Layer 2 of a small transformer language model trained on English Wikipedia (8 layers, counted from 0, width 64).
Take only the direct path to the model's output, skipping the later layers: a vector added to the residual stream pushes a token's score in proportion to its dot product with that token's output vector.

Output vectors of the tokens that the questions are about. A number n stands for (n - 500) times 0.0057.
" Succeeded": 442,478,680,451,482,496,500,603,537,720,638,567,424,766,427,392,511,496,500,550,435,553,487,534,422,483,461,532,494,695,641,553,391,595,404,636,491,645,616,466,388,676,720,535,704,750,282,651,570,680,288,577,440,781,784,216,479,346,686,692,538,430,496,676
"family": 425,450,426,485,581,352,544,448,392,487,492,478,378,541,681,484,658,533,347,630,323,600,400,469,278,532,532,669,529,609,566,560,426,670,629,531,738,541,469,378,445,381,659,420,774,584,372,685,629,519,577,557,463,534,460,361,548,603,665,305,393,422,595,517
" Nomada": 218,175,589,683,888,483,808,318,700,538,564,401,144,978,616,305,649,450,177,393,404,609,628,470,94,638,539,455,510,626,717,571,247,902,594,560,700,608,714,247,381,633,658,372,877,648,121,653,747,785,505,575,833,603,753,216,335,282,761,410,789,200,789,500
" ISBN": 509,243,704,480,605,482,630,442,593,589,607,402,477,637,592,461,522,474,480,641,524,339,553,450,464,445,614,427,551,697,539,392,514,481,509,537,520,460,562,343,482,394,551,437,584,669,358,611,690,578,389,393,411,510,571,316,442,433,664,532,472,595,485,512
"gie": 434,588,505,605,549,580,491,399,624,500,317,491,634,688,617,479,427,435,461,526,396,601,599,444,360,558,468,561,599,486,463,601,497,676,491,559,453,377,517,608,407,426,424,481,609,532,226,513,657,596,558,494,622,506,714,434,454,587,466,546,377,314,580,447
" respectively": 595,601,461,435,522,395,469,494,634,435,559,643,381,697,581,489,597,694,315,432,545,458,381,684,459,473,483,401,615,575,620,489,503,615,522,487,421,541,579,290,433,532,519,419,640,464,506,519,585,548,500,533,507,487,638,402,372,296,718,479,453,417,417,551
" festival": 350,456,666,670,542,399,740,520,591,494,439,365,422,482,597,483,519,645,430,527,433,526,429,605,465,576,510,607,449,529,550,506,424,515,556,493,526,421,478,390,264,550,483,478,693,690,400,626,599,674,474,494,667,594,434,459,473,346,548,234,608,421,620,558
" office": 489,397,437,581,506,362,681,431,511,451,541,455,361,439,454,457,508,458,544,385,325,456,428,549,485,568,519,424,336,414,472,601,513,489,510,562,594,717,454,469,492,581,551,586,519,706,421,666,513,720,502,537,652,665,429,535,648,483,694,424,519,517,487,562
"shire": 287,208,391,344,553,562,352,564,678,424,616,256,404,591,408,421,468,469,516,356,542,472,734,516,417,582,385,557,603,787,673,608,607,582,516,419,666,508,470,451,468,695,512,513,610,435,583,555,697,690,481,474,667,619,467,539,457,536,607,414,504,457,615,576
" band": 572,455,638,500,457,363,563,617,526,399,402,423,378,500,592,483,498,546,279,591,401,539,549,409,477,486,586,495,480,582,615,560,460,732,432,547,538,614,425,414,320,401,469,351,604,648,457,556,545,610,467,503,581,482,469,554,508,489,552,356,646,404,564,404
"ium": 476,516,614,571,552,635,513,534,615,719,559,642,376,847,444,479,614,597,406,373,347,471,451,459,396,510,400,436,509,404,486,409,455,558,561,388,709,411,486,586,582,490,450,332,562,580,284,593,469,614,467,372,507,520,363,503,473,491,610,484,528,496,534,634
" standing": 428,444,430,522,553,413,644,570,524,464,385,425,400,488,498,476,535,562,404,517,518,582,504,476,481,550,408,519,456,476,492,462,567,581,492,588,638,363,516,421,597,606,468,462,514,563,525,459,525,518,503,542,559,493,658,467,529,440,546,552,652,335,437,573
"ns": 481,396,587,656,500,465,639,580,573,479,603,756,530,523,494,500,458,570,424,550,597,706,627,432,430,464,511,403,528,414,506,618,605,682,561,434,399,517,435,662,525,660,659,520,518,427,497,558,424,555,656,462,526,465,565,455,261,540,580,631,471,322,754,572
"ction": 424,507,509,701,681,323,542,346,630,318,538,447,371,512,558,490,521,500,577,481,584,542,486,315,363,538,508,604,508,421,561,581,333,664,614,467,500,457,384,427,387,611,560,693,458,500,373,689,469,460,672,445,524,478,373,279,546,480,581,684,393,417,635,436
"sson": 456,454,412,352,658,607,513,620,699,591,646,509,366,621,592,506,465,361,467,526,509,428,729,443,348,550,450,368,484,656,576,630,472,605,449,473,443,474,469,511,541,556,463,284,574,479,390,448,486,579,537,576,685,503,678,360,471,479,409,553,551,313,486,500
" Orchestra": 373,449,634,640,444,605,592,582,588,500,424,481,414,676,658,487,434,485,346,508,480,591,694,449,427,445,641,403,519,713,497,497,263,535,518,492,567,583,435,272,378,531,451,288,737,595,336,622,623,657,546,400,650,542,633,444,310,431,537,362,576,247,622,453
"ets": 432,550,556,655,630,474,450,492,593,325,611,522,458,532,377,487,457,478,414,524,520,535,647,541,391,463,420,322,543,739,552,459,622,715,518,523,439,513,577,489,482,467,451,373,537,663,575,748,500,497,404,399,743,428,672,535,299,515,440,394,497,465,537,491
"orm": 584,651,487,295,706,596,496,265,619,582,530,318,516,763,630,500,670,575,541,372,385,637,472,466,376,457,672,603,477,727,568,698,334,674,633,607,656,528,476,564,296,599,469,510,517,504,221,687,375,426,580,412,687,557,521,394,496,515,583,469,479,487,602,546
"ld": 513,271,549,525,446,578,457,519,526,409,593,475,504,500,570,496,676,449,496,633,470,582,652,460,390,355,580,591,549,455,571,638,276,757,429,590,584,445,515,531,405,583,606,669,404,383,531,337,661,534,586,372,731,496,633,440,369,551,601,521,438,130,705,507
"iling": 441,488,667,645,434,289,353,430,644,580,476,446,408,457,540,453,434,525,398,557,471,434,538,487,360,494,383,622,572,404,595,520,412,624,568,574,615,638,556,646,470,368,454,541,487,551,455,455,597,588,489,430,660,543,500,390,350,588,428,460,711,602,660,435
"nd": 470,343,524,551,474,526,593,500,568,633,532,677,458,573,469,512,495,526,513,510,623,743,665,541,397,547,380,513,528,474,508,438,587,733,475,537,273,559,494,563,476,430,627,550,452,543,597,338,480,583,633,358,583,423,524,467,317,470,519,573,285,245,691,587
"most": 371,400,486,434,543,386,526,310,403,357,420,460,430,616,688,495,706,589,315,565,320,644,493,593,382,574,267,578,519,388,562,548,491,618,581,624,487,497,470,534,543,555,492,394,578,572,621,534,682,616,538,640,441,623,539,450,518,506,513,500,582,563,550,396
" It": 492,449,594,500,426,439,545,478,461,506,566,446,529,652,665,502,479,547,386,439,604,551,417,456,495,529,552,491,510,611,471,520,431,479,604,559,482,370,545,554,468,626,398,543,490,485,458,597,539,488,373,442,503,493,476,512,613,460,471,489,447,555,456,350
"hip": 522,383,314,693,647,509,496,527,390,364,424,562,547,797,451,460,461,329,592,345,320,387,597,540,427,417,335,546,420,573,576,447,297,739,343,533,422,488,531,417,620,569,575,483,422,548,307,448,697,728,408,433,709,464,504,466,399,410,697,371,467,552,723,612
"augh": 308,542,554,639,543,627,397,443,657,397,400,421,414,673,441,479,587,432,322,408,500,471,486,531,313,693,582,562,518,711,674,360,315,602,377,480,428,667,589,457,587,541,608,494,508,609,476,574,434,378,417,445,649,352,725,404,363,530,589,581,527,380,630,494
"w": 442,533,522,441,441,321,536,596,550,435,522,384,458,415,468,528,626,539,530,646,533,512,433,619,457,654,553,486,553,491,381,547,518,469,505,548,503,705,486,566,524,557,612,487,470,512,563,343,604,425,500,398,564,546,559,573,478,635,531,520,405,364,394,500
"rez": 593,486,605,657,693,664,610,430,507,500,673,329,504,726,517,501,653,360,511,567,500,406,478,595,339,560,641,537,485,561,518,666,594,534,530,510,583,340,609,531,564,619,384,413,786,602,470,445,581,437,614,466,580,467,597,331,523,347,422,654,612,352,630,584
" Lanka": 489,406,429,492,634,416,588,401,514,427,494,404,527,535,537,479,746,435,428,636,626,545,674,507,391,677,378,749,486,486,572,731,450,700,417,484,601,566,652,490,493,740,601,307,574,679,410,654,608,544,592,603,409,607,533,276,629,550,458,477,624,444,653,438
" hospital": 439,521,442,611,500,478,640,415,665,614,468,287,539,531,436,464,490,470,566,250,544,421,452,513,491,621,507,521,485,425,580,516,313,586,534,538,649,524,454,467,477,676,549,458,571,712,500,584,526,590,578,624,520,475,454,471,382,517,536,473,636,345,655,617
"out": 366,428,489,550,483,383,366,446,463,479,449,463,463,523,513,499,449,773,510,353,371,528,693,399,417,546,463,388,462,587,549,512,412,568,462,560,537,473,586,701,412,500,622,450,755,683,481,438,518,573,668,523,750,490,715,561,553,428,634,325,558,647,425,451

Each question shows what one neuron of this layer's MLP adds at an activation of 1. A number n stands for (n - 500) times 0.00018.

n170: 502,418,427,448,589,522,411,589,572,492,528,696,510,619,694,660,368,577,537,382,647,630,615,353,419,521,297,335,309,596,519,547,516,438,530,497,306,524,543,491,590,299,673,613,386,321,478,430,431,403,383,519,550,529,465,415,500,480,676,519,381,272,569,419
Pushed up most: "nd"

n25: 553,553,536,442,555,461,457,611,498,577,454,358,548,506,528,384,502,582,568,404,430,492,559,426,440,409,571,467,416,454,481,600,539,476,506,515,520,423,505,531,554,482,493,539,413,462,297,556,503,504,687,480,581,460,522,456,501,478,412,457,619,654,491,520
Pushed up most: "orm"

n291: 597,555,558,498,462,422,441,475,528,532,452,494,529,509,501,524,471,492,451,441,438,585,466,522,527,522,521,451,457,581,399,518,485,611,475,535,538,518,551,578,523,528,579,518,448,467,485,540,511,539,515,451,621,524,457,468,481,445,572,469,537,537,483,494
Which two tokens does it push up most, strongest first? "orm", "out"

n43: 501,556,483,582,543,468,582,593,565,538,492,467,412,373,529,543,390,462,518,406,653,495,565,495,498,497,573,541,491,539,691,531,524,525,590,510,421,445,650,301,499,489,538,383,663,566,564,431,428,605,468,573,443,495,499,341,453,585,388,355,440,641,421,435
Which of these tokens does it push down most? "ld"

n75: 500,500,476,435,483,518,483,483,469,496,522,512,556,583,551,426,496,486,480,529,532,470,498,518,500,507,561,548,478,565,419,522,534,527,493,475,483,489,447,510,526,437,532,505,501,502,488,506,501,502,556,512,553,483,561,547,473,618,499,515,488,530,518,433
Which of these tokens does it push down most? " festival"

n107: 534,568,377,487,485,531,652,649,572,465,603,434,606,417,572,463,439,590,555,462,424,514,471,510,459,531,368,501,580,566,445,422,548,464,509,656,588,513,437,445,588,573,498,547,534,630,660,444,417,562,469,495,289,551,564,503,466,496,591,616,538,333,415,476
Pushed up most: " standing"

n297: 473,384,378,598,519,508,508,425,426,506,484,653,443,470,627,587,565,499,385,482,460,426,510,461,622,582,404,342,490,497,503,505,603,512,482,466,519,477,514,434,404,475,552,502,439,507,664,646,484,473,424,637,396,425,573,624,502,597,524,571,529,491,584,515
Pushed up most: "most"

n369: 497,546,433,427,502,500,432,549,416,547,405,546,543,407,640,437,456,546,450,454,589,647,476,427,333,441,414,479,423,517,429,487,466,474,520,537,594,554,582,395,474,455,460,431,486,363,430,392,544,602,427,480,570,565,424,412,506,538,565,514,486,599,514,508
Pushed up most: "family"

n62: 472,453,729,650,434,521,643,535,597,550,658,481,412,418,510,432,530,345,389,514,653,518,317,541,724,533,557,440,594,562,476,375,559,446,421,549,539,567,479,264,421,446,364,441,601,533,566,351,558,456,406,462,260,626,477,507,592,489,459,452,595,633,364,476
Pushed up most: " ISBN"

n332: 501,381,564,490,389,511,534,455,507,439,699,523,388,562,572,521,510,355,487,438,434,533,614,585,443,603,447,408,528,653,427,483,510,522,352,345,561,431,287,416,540,554,367,541,526,583,510,398,408,438,416,606,423,547,467,482,518,481,517,452,506,381,518,379
Which of these tokens does it push down most? "iling"

n183: 510,508,501,516,508,490,532,501,499,483,501,508,498,486,499,497,501,506,498,488,509,499,495,500,505,497,507,497,489,510,495,490,502,505,504,516,502,504,499,488,490,486,483,512,502,507,501,498,481,490,486,503,506,496,498,499,502,500,497,510,498,496,489,510
Which of these tokens does it push down most? "shire"

n266: 487,546,502,544,364,415,488,521,458,456,597,539,487,455,598,496,468,624,475,477,402,622,480,536,566,566,500,397,534,502,472,479,510,404,489,541,512,447,434,538,500,570,435,538,394,527,537,414,537,394,344,490,477,453,548,587,653,407,490,470,510,589,534,557
Pushed up most: " It"

n164: 458,576,451,665,477,678,614,538,560,546,446,454,535,471,362,586,404,694,445,433,509,524,398,556,431,501,484,449,470,475,501,539,449,561,606,527,403,352,372,567,351,445,443,464,504,470,552,637,607,509,423,496,498,448,450,567,488,477,592,596,537,614,624,523
Pushed up most: " festival"

n6: 510,478,395,441,371,527,592,683,527,561,528,461,280,363,585,393,632,487,542,591,516,437,576,472,718,624,612,452,518,482,463,421,489,699,498,593,532,521,765,657,434,752,602,551,523,447,598,550,389,656,556,446,180,412,567,489,481,474,508,573,564,480,575,476
Pushed up most: " Lanka"

n251: 519,515,412,462,473,564,567,618,469,464,464,506,416,350,524,602,353,448,488,533,501,576,518,443,488,653,525,617,452,490,557,378,498,491,546,560,495,444,412,579,487,679,468,537,458,552,504,418,529,584,416,455,427,477,473,485,539,499,528,586,525,518,503,598
Pushed up most: " standing"

n210: 568,551,441,631,371,441,560,553,406,383,521,433,571,499,477,557,516,553,490,461,481,632,524,492,420,445,500,358,514,455,415,557,504,491,583,548,488,496,518,544,490,509,563,464,622,564,548,545,371,592,517,460,470,426,567,500,589,492,498,498,506,430,429,467
Which two tokens does it push up most, strongest first? "out", "ns"

n258: 604,555,500,424,486,487,542,627,439,554,506,311,553,453,514,393,396,489,648,414,444,273,566,431,517,463,353,427,524,539,538,533,472,560,496,663,630,475,403,304,392,564,423,414,410,592,598,523,595,570,636,532,476,370,455,635,532,525,410,577,592,477,717,557
Which two tokens does it push up most, strongest first? " hospital", "shire"

n322: 534,481,456,606,519,420,519,401,527,449,555,469,415,583,675,534,524,482,531,465,383,517,554,590,542,497,346,559,515,299,564,430,515,384,653,527,449,404,423,433,538,576,433,615,392,670,524,543,409,519,490,507,521,392,594,489,488,496,464,589,498,418,397,471
Which of these tokens does it push down most? "shire"

n191: 469,485,514,402,402,487,378,599,553,512,603,473,371,560,602,686,420,185,536,509,452,623,663,421,619,557,434,420,535,500,382,509,490,410,469,462,477,522,489,393,589,556,642,371,428,439,493,396,536,515,552,649,494,632,540,572,516,530,401,592,449,670,294,371
Pushed up most: "sson"

n31: 506,578,508,437,508,726,467,459,420,456,299,543,629,531,502,529,421,365,377,416,601,495,608,485,589,455,618,395,329,564,476,626,451,490,524,588,520,440,534,416,388,578,508,282,513,442,342,682,416,519,511,524,461,425,428,551,388,409,403,440,472,625,633,458
Which two tokens does it push up most, strongest first? " Orchestra", "orm"

n339: 321,585,538,489,359,381,347,454,412,643,369,460,595,332,449,452,331,485,408,716,396,318,543,424,453,485,442,613,519,537,588,536,484,487,642,559,511,498,442,748,423,549,536,538,425,492,478,462,452,450,553,441,440,405,503,461,533,506,587,394,497,526,650,434
Which two tokens does it push up most, strongest first? "iling", "out"

n9: 643,678,425,416,474,491,368,609,434,445,672,470,846,406,439,459,385,509,492,513,431,691,484,609,602,375,482,477,584,481,432,508,491,468,493,568,406,500,429,545,562,482,472,467,486,414,560,530,555,531,429,514,445,555,494,574,514,497,553,617,556,586,542,478
Which of these tokens does it push down most? " Nomada"

n194: 490,498,415,616,400,466,686,595,461,427,612,454,501,380,479,496,472,562,475,539,446,580,496,528,497,508,358,417,466,465,402,451,600,474,450,614,510,474,444,516,506,564,353,484,383,672,554,452,504,486,410,607,429,439,570,435,504,618,497,467,565,450,462,601
Pushed up most: " standing"

n130: 413,467,550,546,572,547,584,516,518,469,533,573,510,496,487,531,408,625,537,500,485,534,603,528,680,500,466,395,325,545,575,515,607,440,359,499,433,474,464,450,200,520,374,566,480,561,412,334,399,623,444,476,463,402,482,375,532,618,633,496,502,501,461,472
Pushed up most: " festival"

n284: 532,589,495,502,619,550,311,552,406,481,434,456,432,468,481,444,510,540,561,548,467,353,608,456,562,430,513,429,550,566,561,493,376,468,529,310,606,579,547,367,371,454,553,402,509,338,471,551,480,562,556,525,628,583,455,547,515,527,383,526,515,597,652,577
Which of these tokens does it push down most? "nd"

n262: 453,415,545,512,453,452,398,526,526,376,595,482,445,592,565,581,569,380,434,571,541,599,525,514,531,519,505,579,538,373,516,470,428,415,582,460,488,476,505,450,574,507,519,539,370,532,596,392,588,432,368,464,470,443,494,538,497,378,534,464,474,568,377,493
Which of these tokens does it push down most? "orm"

n305: 527,491,450,385,512,620,527,506,594,535,655,502,372,665,585,690,466,462,387,487,470,564,582,352,451,532,334,527,473,485,497,555,487,433,450,382,439,388,592,567,564,546,530,554,424,452,381,319,530,423,429,670,689,524,496,578,426,458,571,530,580,520,440,385
Which two tokens does it push up most, strongest first? "sson", " Nomada"

n367: 466,443,567,659,575,553,486,438,497,417,583,430,476,414,566,451,576,556,431,481,396,525,452,497,398,562,523,414,428,402,561,504,545,364,464,558,443,403,545,748,556,615,414,411,504,660,485,476,462,425,560,381,601,499,493,521,476,645,497,594,528,556,451,555
Which two tokens does it push up most, strongest first? "rez", "out"

n26: 489,414,496,477,466,345,550,536,425,576,593,530,508,517,632,589,517,396,570,403,390,502,624,563,639,525,325,473,528,406,429,453,484,468,591,585,494,500,420,654,457,607,477,402,436,636,495,545,455,447,441,570,521,458,554,505,509,533,450,364,506,374,475,302
Which of these tokens does it push down most? "augh"

n140: 721,536,543,392,471,438,453,477,527,286,671,413,730,565,517,238,621,502,479,596,335,440,489,345,517,434,374,562,601,461,690,632,600,342,536,601,556,521,403,569,531,418,501,369,371,538,419,476,677,444,595,429,512,574,520,523,318,471,418,589,618,615,660,596
Pushed up most: "iling"

n231: 535,518,444,543,431,470,464,483,416,471,453,526,581,399,484,516,478,459,663,598,600,539,406,485,461,499,431,490,515,484,401,564,542,381,405,450,377,490,360,608,548,522,435,530,355,487,599,509,299,377,459,479,439,493,432,463,506,512,548,553,501,638,457,438
Which of these tokens does it push down most? " Nomada"

n324: 552,284,408,652,408,588,549,458,434,576,564,518,389,518,584,573,504,537,359,563,496,577,487,473,635,495,564,544,448,449,510,441,535,626,586,554,567,452,645,503,440,475,571,477,484,488,615,538,618,609,540,586,486,483,574,484,495,421,378,559,465,604,422,481
Pushed up most: " Nomada"

n351: 533,505,482,509,498,487,493,503,479,491,507,515,488,501,523,491,521,488,486,500,471,525,491,509,460,490,502,503,507,506,480,467,511,495,524,487,500,500,466,508,501,500,500,483,484,514,505,483,491,519,500,498,490,506,504,511,493,489,484,493,507,494,506,485
Which two tokens does it push up most, strongest first? "most", "family"

n282: 581,599,596,356,616,483,666,638,531,437,563,215,408,341,503,490,594,414,424,499,442,546,247,427,717,503,379,421,376,536,625,419,299,500,531,615,552,318,477,358,528,477,517,626,430,505,645,499,292,626,770,606,482,454,435,634,548,388,474,331,722,618,505,602
Which of these tokens does it push down most? "gie"

n329: 478,477,470,523,504,532,486,474,529,483,525,542,473,488,480,487,516,491,496,546,496,533,480,448,442,492,492,483,536,533,514,487,517,519,508,513,424,512,491,513,508,440,497,541,501,511,534,569,488,480,518,535,533,499,457,494,474,494,515,430,511,477,535,515
Pushed up most: "ets"

n24: 522,598,580,670,486,524,638,492,533,515,580,441,489,456,539,565,412,623,553,420,417,476,471,487,460,575,452,528,390,448,530,504,539,602,490,556,494,425,475,392,439,602,351,553,556,603,574,526,446,581,497,592,458,467,538,433,532,476,552,375,545,512,440,436
Pushed up most: " festival"

n8: 491,572,453,287,562,401,571,737,679,497,572,516,506,473,550,791,471,550,484,425,497,512,512,495,562,593,536,482,570,407,509,661,349,484,514,415,539,416,484,389,657,524,433,472,467,621,628,570,408,546,475,585,519,446,480,499,627,331,550,407,592,450,610,443
Which of these tokens does it push down most? "gie"

n315: 366,496,376,488,534,613,576,434,400,456,468,423,617,479,398,340,427,412,548,439,605,321,445,452,294,468,555,602,568,426,596,570,562,479,491,413,447,409,660,565,492,634,430,561,355,347,531,428,406,429,441,513,532,441,650,603,470,589,429,543,448,441,680,590
Which of these tokens does it push down most? " band"

n114: 599,603,525,364,642,475,624,655,476,396,239,513,253,190,385,591,421,524,394,563,638,415,746,540,583,321,671,506,381,623,432,561,321,458,396,471,499,460,633,368,502,694,722,463,505,505,582,658,336,323,574,530,658,820,488,646,303,440,717,427,592,242,488,429
Pushed up most: " Orchestra"

n299: 500,530,514,482,500,505,504,506,520,458,527,467,493,489,454,537,505,489,535,495,506,526,512,511,521,501,531,485,504,518,517,460,480,496,490,492,494,507,476,505,526,480,505,490,515,540,515,506,485,520,481,493,474,479,500,496,478,491,514,465,485,515,514,475
Which two tokens does it push up most, strongest first? "ets", "augh"